Layer 5 of a small transformer language model trained on English Wikipedia (13 layers, counted from 0, width 64). Numbers have three digits each and are written without spaces.
A neuron adds its activation times its output weights to the MLP's output. To switch it off is to set its activation to zero at one token and run the rest of the model.
A neuron's activation on a vector x is SiLU(gate . x) times (in . x), where the dot is the dot product.

Input weights of the MLP neurons that the questions are about. A number n stands for (n - 500) times 0.00081.
n3 gate: 573514452305236368559629331467261568563796559399344586603531530563444433527639722422668688391687363325616194509736752721542338537323498815474830433449457453453086228593325706223589744650301390
n18 gate: 635560408780605557323404528407676669653280284270421474333467350686521461394512341579541417514501512600384540720690521539589530623241654480441508637825513305519552565441531683664471149190324644
n22 gate: 436457530238560425519432400453481411805330543701621539379351495426422314508405455495791359549365677360589494654420397434405505419674463666485558603570480410218447415743367664529404636349309452
n27 gate: 197328702632443431345222351648403525697457472443729507873565752774646514483430503737384686488555444574454329430636537294581336384595488434449231582189388662696567504501364536498161430548191543
n49 gate: 378445339380469160535674876725585500336588571620516480452664428575607231653518372370403816357687660295551575375722531416894496650415573705781593560458233517592769752364297729535536304671473612
n51 gate: 641631489350657463581646645461456749825319358657444765283438787777501482148361443370621372686619599507708377476425081354370797267744270687318465259513723478554653674592274588567316574463489614
n67 gate: 508643506364672725500794516214553383620246491216422229319433214464546477617457462557425648457473563703620471537549502401841327460445491526430389569498699391404658463703494492565772524509513404
n73 gate: 567597184313670767806425426465357723456382582577402486509493370577482262407762322470789436497240630599471564274449732450615345579558501351563522765591389445305665513554358573553458685557514380
n80 gate: 281778558327383546581505299512547528594538653469419439348244546620572221308654756460761782576575538492351481428517738508348538347326397404467473714578603567386432349557457334712741628497474421
n82 gate: 542571371323362831552474384274639622319626547595268633382238356400372313361323494526635683343389517556254524402681421776635522399278546757523367494672478431499491573762461432779678634432455289
n100 gate: 496748645238634512674612608464431627551612278629791405324515345853500663578366494542600681260422493697584422293555465536604607647344350568493417668408264605440670532254459242568605652573680477
n102 gate: 490542554652435429666213578456445602360731527575340589453479549405106158309611744462575386644082256448488681198443393477521440413651692482537476484358642270517779395752639195426105730394609576
n104 gate: 518505488851562334617384189725508657355510449671528511493209514381679492389427449316489704418725320462396465275453394166522781532665555551577458522331588446618345381441390393532385485600644519
n114 gate: 624206464411506357736726258526660453452608422524487670571784387674625560355275505694614582492446293290849625463396616344717608593966696243779681407654523656393337520525516465487511540523709381
n120 gate: 109618451432654592144467477648382780886744177450315493654462714421562591284495518545674327560379532640393467340635679231305700873407361365290644294370560612334591369720501501566361739856568250
n126 gate: 374461551601422506345668709348472606526574408736243514438329480477335464509521388733450478662616371516422354545516647523360471707559437482574636483488418361335593354454671359532480581383174544
n3 in: 519498496433534407615486736264401470592115484513540492535517543261595622638535481582588514564478650469461646642573526578719364468575411506665455467731439372129399381528472812758526566399535484
n18 in: 220395498639063438513362512629435439563444847546573569545364902614492457466476443504615670435565550406419650558287377607298514340522640642236387282336693643253735475468604495408429390724686364
n22 in: 534296598754404596423679450330628617313760319398551546639613404636643598490492441294253626474730377650524583434548605517448558487333476453344516302593406391717669552534584438626767377652586695
n27 in: 511430616408821494496698556407755138552785680625504431574626589212499701413485577355521507595566435499589393538478717378288497661517868553402778700146458654261413538771517630328766385544597474
n49 in: 582486579271486305519506503377280311515458573476685460314364384357607510654729436456706658405647441371444474442786289402357219520747581786626570690514536384377732485598602782549520450388401543
n51 in: 519500426644647347808409379510562537473427844540395351374707407389427576486392296505341584449291480569305606501289349528537495672464534422668279427323528632632462439394569452457471174607601678
n67 in: 568294412597562441309619549467677670604292509382384567517714456631595533587602356454300477502622615552439831684285607599681343480503564385313508723252648327621530644545511556716359546295728488
n73 in: 584457422629522478391372722628383437666404526535354529267530439424306341310527591496486463403607653346589500489630497387766590571579275356811298597744462524536726424563582296666584545464127499
n80 in: 432591494465536431574644447468693366614377433502408475118487605411410342519369568416675976462637475353558347611605593372445577605722504227536753316434289589543434410598321387542358585817287546
n82 in: 583589725257445853372530346464404414426470449594471606721563606387653512460716850487611537439541340579566478395781489485464301582357285808495622495366472448588410362587265469638611520644454703
n100 in: 598552303411426217639413519666499307695467369552573423479490722847599399511549442272557624593476656524677634368475594392612488543521475804422587307404207485412724511661309415700483397672580109
n102 in: 641483676486402542330727578436556205768262537302334358532855584455539465382491449530588342569690622290499663670612697365168312559627432413625704241526601428121432473373289596751459288754684340
n104 in: 476444265596576370634557682398416471550318282210642565397241512542466413330295742184779738147471426283566435506256466596592586367560689706464443530605578289878313574364549264294639599438445469
n114 in: 487679522696632428157659525299621414530476502726363537587609623462626607308469449247339593375395530592496360463407603533325347475669455320781464387390558603690259511565826552405700653308547545
n120 in: 416452403692442320412519334493478532419461640338556319709739149539471549357412518554301643190507408711854172582403433530547415299495472052492495557422168715513314546613521757326291524631517455
n126 in: 530451650305370310584257392625511334506451469146557589329536410404630631576683795272344295390478568496375421692682323485434309381273532476526335633383438425483511718453316429495545584460717425

Output weights of the MLP neurons that the questions are about. A number n stands for (n - 500) times 0.00072.
n3: 541508573404201484713512629646421375647501566263240456362744611541526166507549647372594596582673429532602463588543615598612410340384532540426846704318427229347386435490615567400561544640267600
n18: 227299546586346435488578440697454439533590728486593719433373758434311522399493482484557828316414396589472654735334447339540392434572557631448591310310415530251517318468620509466499658559649506
n22: 545326692625605415602619511573445545520628534468391574488582467706401362726445331344539606356663383622304719559315619206458559449361492475235697426640543316648607470529316619641722513588566432
n27: 472640480542467341400549755350505611285427427523484444238453406529404333544340490683528298274429706672675345385515200885341586427758341517526467271753645730613550194377289340793455695554462509
n49: 325457367518648399796589616529337537343716431519373706488464561649728543703548502526280683652507543326630552483539587470528271628452641517570207661445717436586905549504648480284532407592605567
n51: 606453374646501543505463432503458303351534456534721420536557381393343407699535748647477696287414350509361824623362752552349458655266679621597786716646512362339508604415482450577680442590323643
n67: 612481299463685671307620416341476388643343469480619504572594341443655523528457414763356514529475504436622565623400602649539378621358330773301309482503820489661551458560565678453455648622717472
n73: 747532685640642562434286707465182407677316530590431627376543473414361217402644249586559490346480551398493549641508543346540547607500451180560431573611434479346658489450300270557630407484402488
n80: 476309348314464357562407457567496622586423251613527608058555641507484375579414503523495746705500477459415401626483598518188492432405467220626388429470484513559366348426474434670186448788404476
n82: 582401281416437503621649294424524575524543581602326349514841528414631525537282456434472591540368588383668536473504448603605648779479504397465447441823653532495550542377499544563558282418708312
n100: 579459428485715891366700461515489511412433455770700436692524493500445356692392512747591643574543287484391516608371362656425364421601806595414563549429451371501578519383563432480441697503607610
n102: 358543573517562526659462652486446651582760504397286451546565357465392292423552620476513619686027411564638449342356388585591481376500572284227612356246584550505569386591593476372507713335669566
n104: 399483732201391603400332375304596497408737692611641470660622543417445475718596540796202402603475486824394557754529408490564473492566224318515542562468607732225633534581419592477617606453453651
n114: 534391619630484464667392528524406444477527726466526370434551417324492404372527456564650585630319507410287544265478346591770673488318346701281585351478525631506462214455492405540370404356495120
n120: 540352424498411432614707151336379557536445622478373639171409526470425427432433442390429754658365551431514303480332477733621435204429435251619181543618561594643335594347632353586746482200474670
n126: 516553699354452489513531560439490422407454647406606519441482374442516648562556612409498317393418623499581615281417390286276359556471570432389376424348413375535617737489243515552482367447620175

Each question names a token from some text and the token that comes next. It shows the vector x that enters the MLP there. A number n stands for (n - 500) times 0.0049.

Then comes g, the gradient of the next token's log-probability with respect to the MLP's output, scaled to length 1. A neuron's effect is roughly proportional to its activation times (output weights . g). A number n stands for (n - 500) times 0.001.

"asketball ", then "|"
x: 639725326404485569352755148552639711336515487601485392570552442310490197520394502609676239502480450483369535591272491612505474552535516712599356477631503549409509485550530434702353376659360429
g: 502352590637665432481446552409618322637579406519371280557713615673643589652325889351527406493433701542398443336489816518361588499464501419368432624656416554474475546382404622666564360420521401
Which two neurons, each switched off alone, lower its probability most, in order? n82, n18

"univers", then "ity "
x: 583848458397515538596406518476498583399387352607618375551672324393584331520614627556631338753602741539617715802541545601499410257510372562595557705599495641383732425391651354346512532443240609
g: 384544734288564441423531685388582638555754472530477495569443484639514379666288643437396632590445203537409468492637624613679335336493509255470382465630593599300580621501559549301358299665483605
Which neuron, switched off, lowers the next token's probability most? n104

"lov", then "ian"
x: 657857406509367474562598339537503534585401158651609262557485560550617312391676549549542475632635633545622449667550539590510363491709466323583470598533602511435478554464695413437520328502428654
g: 340543635646510371308444612423542596369378573689247356759384402519518541566590672201447534378611442458623593486525447105398525403440449530367469380582482717687613395533425342461384430508602596
Which neuron, switched off, lowers the next token's probability most? n51

"e ", then "and "
x: 487592336608433709514475401459507441558695410570609469620553450233595213268305575444384388365552337466522365332392714559378381667584636564576263503460401637443582538364443479515537302567500372
g: 488395579436237589344370246533694501358590589615503594520612584366434473635508576439487384411406567501075418479468269613551548418609545650387424312467537490543599558508514555373638649873395588
Which neuron, switched off, lowers the next token's probability most? n104

"ated ", then "with "
x: 548622325301476610418498627387541442501760470572409517622600433299587287408324640403544505448533535234524484415313549783329300604529741671450354460636609658551610441484616325603361438213321422
g: 466410418318237659427398643517395686401488442624424674549641539787393648526450470536705588460540371380379322421622564729738504442605413676766659500581721447536506528492552552633693591424415591
Which neuron, switched off, lowers the next token's probability most? n126

"sing", then ". "
x: 645657301421469549591469319465445549534498484491509336532526318265576325186610434485588356524847373568802480871523602460604272331620394458469597541533465571425662413206449462466487405596393626
g: 341456629557416511563425499548378462380533468547362573533474659289484426547503529149345237487268518289509712673485184577496426318451553528319672408281280489463444452602442661417534647544526414
Which neuron, switched off, lowers the next token's probability most? n120

"Spec", then "ific "
x: 527866379499408547449507520480353588675400389564503404601624339287497336456529472317688497654743497568744601763425659580589451273544521555662550625684444335412692432467641461574574410462489644
g: 208776549716341562222380314326615367504468743406605519567467568576472553503408606324601377331505528540523484697385350589719611550450268565365461636548445542698480559333329449466493508439562553
Which neuron, switched off, raises the next token's probability most? n73

"ne", then "-"
x: 459605343383335541577446323700488577443396203693567415485446458447468351410660618433400351606607402587723458719327546499447506591558647422578623361428526477478617553280617279454465412524490667
g: 427259662442141581566442404547408376632690685542569542374587557623410623596330557464352379436533501510580328646511714338633523422457550382519637432396479560143453381313541533353339581561676552
Which neuron, switched off, lowers the next token's probability most? n3

"ference", then ", "
x: 591478404484451496232492291563343912453553526524361225574543462181491313379421625601526340750544560474892650621409413481381342393518490428436717663523518509325521492310496479390355509493687517
g: 489557467439532661486422562706436636479505593502839567296463411444581353396629483755531500462599296630719357610476816426517466665498365537567462502559703471427348425639727415677308541447707549
Which neuron, switched off, lowers the next token's probability most? n22

"des ", then "Mon"
x: 459579412291482545623607249590688416760458489493572456583620661332644222532489560355515288477677240338591375618307640410356411389552655587577281724507284582369535565391601648633514341570518426
g: 268595641284558545540526537707458587566255475180509510312313535736513539586416556487413584540306475485711547581399586565574386368514668614632696617433611472164529728508543446573491496443647519
Which neuron, switched off, raises the next token's probability most? n102

"201", then "0"
x: 591493381400584754548627487343434475585330374501547383514646311218446331751430545653100509713622501334398765737422577517527351579604387595390421434434698626409657329482552559546459467357369558
g: 488389604790687738273645514584440491383475546579401584531543747574649531661434333579573620714778549603409615594611403461519167636511483377489496552624286557519384609439353455490570454572680537
Which neuron, switched off, lowers the next token's probability most? n100

"associ", then "ation "
x: 573567476336468651479564400324497696494450432574519312623525454395625249433640666343642282556744567599603492778504609603575267375683547516546439644702607422393615379256482464329400459615355628
g: 671707443262496415654739588457352472494529577393305520291437303594518335361458502371584500532659565320646591200655777557496475459225626385568506628431474509540541635478561718440380507471603527
Which neuron, switched off, lowers the next token's probability most? n3

"it ", then "prom"
x: 497496336630544562456575398494483643648597469336648460547674382183439277425504661400423447415546614377540557497363724582495396515326622709352379563613288517402481415527343536633516210450266394
g: 518516292278401713579381430260601451615551597342457310462435492469537516550599258616583423384508438455273624360525300529382725262680389604707481587438428483443444591520372482267698343369475604
Which neuron, switched off, lowers the next token's probability most? n18

"id", then "ance "
x: 570516380498456660553394533510396626541434323652585310737480586395576345296685459533504524609796323418580490696508625537591353402690524439525447527475499605442538492242580225364448402487340678
g: 594306602302545579493664560483500529461407453473368083524610419680494473600347549518557548364548657564325357404441412771650427494652582703555442503562697351362500496372530253629430342629335612
Which two neurons, each switched off alone, lower its probability most, in order? n126, n100

"Di", then "j"
x: 414686354488357412593659362400516615462375353704548542436552538302524348492607396440472403516620824571584478749246460540523527272672516546648659602521679455462421472252647375591568359412401643
g: 238596465409459438380491729576754472350405533432526505595553670452504548419365314600588595684298525352368236598496818468501448403281564696590508502336456392580764480635535305529493412463423553
Which neuron, switched off, lowers the next token's probability most? n22

"that ", then "re"
x: 583716404653527554490496476501567653390670570663495483514676506382511214690417663376311627437705357422608601562337534476402447322367428564262331421486327373356644467570276555527443231462402434
g: 475489439471571290425558430727460734612208491700696472574502576556355585368361416544632576367801419586523630615682611600668650402608480582509444425366360694512277404677456301518591362532474467
Which neuron, switched off, lowers the next token's probability most? n49

"\n\n", then "=="
x: 594724468187462530597728185405402441500541303519421362500599727270611286567406456298265575488330453535452614304335271406506442396367500530556417435666331482453644407306257512362617602325438428
g: 349532535494292664364650518434467564460358386317405426673472367304218380333500437456455612681375585536399607441548458556426456396454685424433623325621142541616411420593231365478692669537434501
Which neuron, switched off, raises the next token's probability most? n82

"with ", then "an "
x: 492678506389617521559535500510443564759519464401358508439616624237370234546579583637331612454568390514497372455296583635348521532519658502491531555442259321419622393293562462522453220461592371
g: 375470272710464363408603570210416445592496412547267434455600397235409434469609607452404575699573532596413492458363560476518687533621674588260635271324459597582684473345307556352353536461340476
Which neuron, switched off, lowers the next token's probability most? n102

"instr", then "ument"
x: 539845456432514563515414459561436616712412310552479273657542458311397297530647574478584637824824621664602661600446628562485205413674678598554656495557491414376558399310749500454499429561265572
g: 622529434365390498513222222484388348557494479291443530651737531698511750624469340277680705640412398339438456510615451513349600514596290567549556329565567491395572485380600520556397445418229541
Which neuron, switched off, lowers the next token's probability most? n126

"tr", then "e "
x: 598670411439457684441363397482523507595563320680650344568418410394474402263811605365406478445795517532533516585374498563425454359691482546462543710395455668509430488239696391483379583709464660
g: 710613527615470411684516359515582492446447398394467757496579576570556623553562457515600325578662456517641465487521199651356507580507346690492594550309601610392547511549773535523647586023530564
Which neuron, switched off, raises the next token's probability most? n80

"eball ", then "champion"
x: 781723346480488496313738296575567672422559544519522326584606364347632244450280546581609262363589459433362433571346533560458437588628579649553377426493596693341523481542508482658364391614403404
g: 562699423613973739701593485375477565394441298338535302522474460471359511382517549503580502614465484634536585369510524590371416590344620527537484301524651267502477703523543329312613669535446582
Which neuron, switched off, lowers the next token's probability most? n104

"é", then "man"
x: 428592388342456492455483446535539539608604285581536444696470655559618349424667484410625405559641588559732623853419539563484495441655430552598421676210433559282548384441762366469500316545522665
g: 431470443534287508476713352563772695610787549651538370626280520369310302583535444463384500465662426319344497578600760472436396445550492319321495285401431565600439577321419536572602352432557600
Which neuron, switched off, raises the next token's probability most? n27

"\n\n", then "==="
x: 587688464190488565607758202401366460532543346508436394521607699236601265514412448292308564483337494506428574315305285419530444404402480528587436424691323460424631404289264513378622593336449425
g: 338566557519291586395793551517370592460354453421370474622371405476336382426672393457492408700356568388516565478724382459341489420221586641512758410661247480520512401638254437305588523420463440
Which neuron, switched off, raises the next token's probability most? n82

"aled ", then "its "
x: 641750427513482528432392471339569420570808563483428454487656387240569301414313534281374418477517703403695470403372530627348328595513767681371376534506565682510510400422480426482368314363381387
g: 509552503532522638587599743504435582243485297418385346408447310357386387500614538680350597432664247683555420401437506269406449537636806382521610457326360507605582492446589384678623513547751450
Which neuron, switched off, raises the next token's probability most? n27

"amoun", then "t "
x: 591694370539408466518401529459520419801489396568524299713568398189431197621667462502625532643616375639484569749406657752551437358405327439617762593575359366291511578417403531615425479470641530
g: 530404582745414425439634480376477470725401739795567466573360412322527504627565432651653498412478429589448507574478399476743541468228622648619373474535766544630513381623477384685427689754460432
Which neuron, switched off, raises the next token's probability most? n3

"anti", then "que "
x: 399750426375466599501449423536466555451423360538587378512645462577416304432553439349563499531715665629932484810450499595581520479476706571448516717468430332482572475255890363337407395578405644
g: 356675546570481674608614787663567791633484536496529656478298554519529553577376359354366286449554458356505594577283572457709493653253583501548318427443275430537523564341440518480643246381556514
Which neuron, switched off, lowers the next token's probability most? n104

"and ", then "general "
x: 626530507518641540569472368604587555681671400491513505394633623356429208638425696509386605458308483523491507576230631593383315438520388525426477685434313502358496490580381547541437276411478373
g: 680504407413256458665501588492684550385609664396515213412434501464472477376461668504466583602451564849646735670599506448501555753575403560613620458553424423464280677482758366567607541318522445
Which neuron, switched off, lowers the next token's probability most? n22

"the ", then "aver"
x: 568737316617479566568635355547357478582454557481664356724534466255426285779379560370483462452367412514487597552286523450406498218553449437455370595652370414346418434429506513563428137397488393
g: 504718589481453423508456333482253809412546336573518410452553423316643500432413572613621476237507576379391241335390601530349577654589470545274605552425662591647372347582553583534459482805357414
Which neuron, switched off, lowers the next token's probability most? n120

"201", then "3"
x: 601517405402615696575620462409419493524311356496537377588670320200438333826415535654111492705631592408446777785413615527567374555607426535403465510395690602421629369397542601551485382352380556
g: 392474508220469559351571621617507413569427398560572599298532470694515384190452768449493609523351437529356558447584850378162564550581508369480534504579449623426498376398496646596350670365644467
Which neuron, switched off, lowers the next token's probability most? n80

"ik", then "i"
x: 602739310500396535521384374499542684418424360583592343619438492336555369265704501525550484626711558531819651742420599524561402541560384360561356569565555508465569445374501311476599392476410680
g: 589630629494562241504611492612319373288517627562260475554527404427608543517598602390604445433542188609666296520578650236276617452443499550574505558706547534377799658547456477358576317453548559
Which neuron, switched off, lowers the next token's probability most? n73

"in ", then "the "
x: 571431574413467410601534529498516607466524564521510358628714507215446185529376570687364538437488434608420467529251607623420526511434731627635560502527409472295538403462566436700414239599290417
g: 477703507557642517625574530456534543553710587500725447268664499456316305449471577647301565539581481471443090601412452670368449535326567420344596637499734239292475570508666394467426460472441551
Which neuron, switched off, raises the next token's probability most? n51

"State ", then "T"
x: 666401261419538615507623246599686661445361471640495296484671326281531258537478512474569375413518737646654492532343551681297544492487734707567380669591357489354561510524541492531373379694576454
g: 279477464540669532392464420287457504726353648308565490331476553688469698395461591621394713358489598736662700398340388646454289599570388426608471592402578329504359486335590628386365304533425501
Which neuron, switched off, lowers the next token's probability most? n73

"s ", then "du "
x: 491748421578483658541379368453516496296712412559544500636545614138514184585303539337457504458476363521440529400368527601328619586539715628454207538411486588481572565291506412553454392540416387
g: 328552492624422582803653335407541476694498455464349703378572514503417619428432139423457523456607514467800593682622770562486642447548539563491452588589648583770554474555576493450333553272437469
Which neuron, switched off, raises the next token's probability most? n104

"Le ", then "Ch"
x: 316610314365446685525732344575648443637333380603555485565488759414512283644460481410436285570563475404629525641354619558448256451556606727684355861522357543347556551377585515652361235576584494
g: 487538813461611599587429555557508440324244532278465354443224569480458611519402530570506547482317523354592441506264618576728445411391402641867512590358533457432597443301491281339538444393412483
Which neuron, switched off, lowers the next token's probability most? n22

"coach ", then "is "
x: 649443415308538564298618413575735790499553573435454275435639384161562290573357566503595264397737673478524440496376575709446367558499601637546402585488513524323792404480431574650310414581365433
g: 302289595669553485446480583653289694396389539607714482693399426545693388499718569698605445543530467213729398703498613399538550582459404567563588663475514564530288375633282678426562521540484379
Which neuron, switched off, lowers the next token's probability most? n67

"Athle", then "tic "
x: 531675384520556525546513258451463600468454310447525368635512414253559313505522458369692306607620599587850592918360686674473201264469533444651666579443527304449661478493391390537444387418522598
g: 277674470623403447578427755598583669481604587525453745610332474440418635852496612671451510510582485579471568565529471737367477190523591427655441338457622430605549527428481367543344637281676434
Which neuron, switched off, lowers the next token's probability most? n73

"R", then "ally "
x: 463618335504512603429497360499461596554370297779533357525504511240478399603585647418585396610430661495446494598351521509513425383559607342510581735639596399416699415352618410398526334620638681
g: 330619610646718617530392564489509375554591349374442330390664491682383526410406752392272501531411419509410493510714372531628599271566482573370784594542458605336371538535671318367252422518358581
Which neuron, switched off, lowers the next token's probability most? n22

"201", then "7"
x: 597484383417587743551621483375427485616342365501533376546658325232465323748398545659110510706628496320451772745422579492536370566617377572412440420447678652396651333470532558566441471338361568
g: 391287316532592646544445682678769371443363555620374728412475382651678510123522494502483657499566753360418445494566649380437511506391424434457415686354428607410404459553349390615297426454525477
Which neuron, switched off, lowers the next token's probability most? n102

"p", then "air"
x: 534649353424417439382378499458466519666437160597474300457392447331520311435690474401407667605651494585551603641328578532542422285625484376464420586677421508485573495356451465605587337600589666
g: 653440549756686407342381630604516720434619363439343346662375539515296566510422565458561418291834360263562474508318608567600405527590490516429422669440261531484410534348394724394391601469541466
Which neuron, switched off, raises the next token's probability most? n80

"c", then "ues"
x: 584659353502506454363308471542468464593620289607502332430420441306621361574703620407418600692645651625534599659352595579476391281470553421623590581628450516472467564541403256562529296641500668
g: 496410431500500667561404412568532750600411481695554460356562432168447579384589566379622596302674445674349442409493687553258589460632417435450451599608338492509556591248339716446682707504322380
Which neuron, switched off, lowers the next token's probability most? n80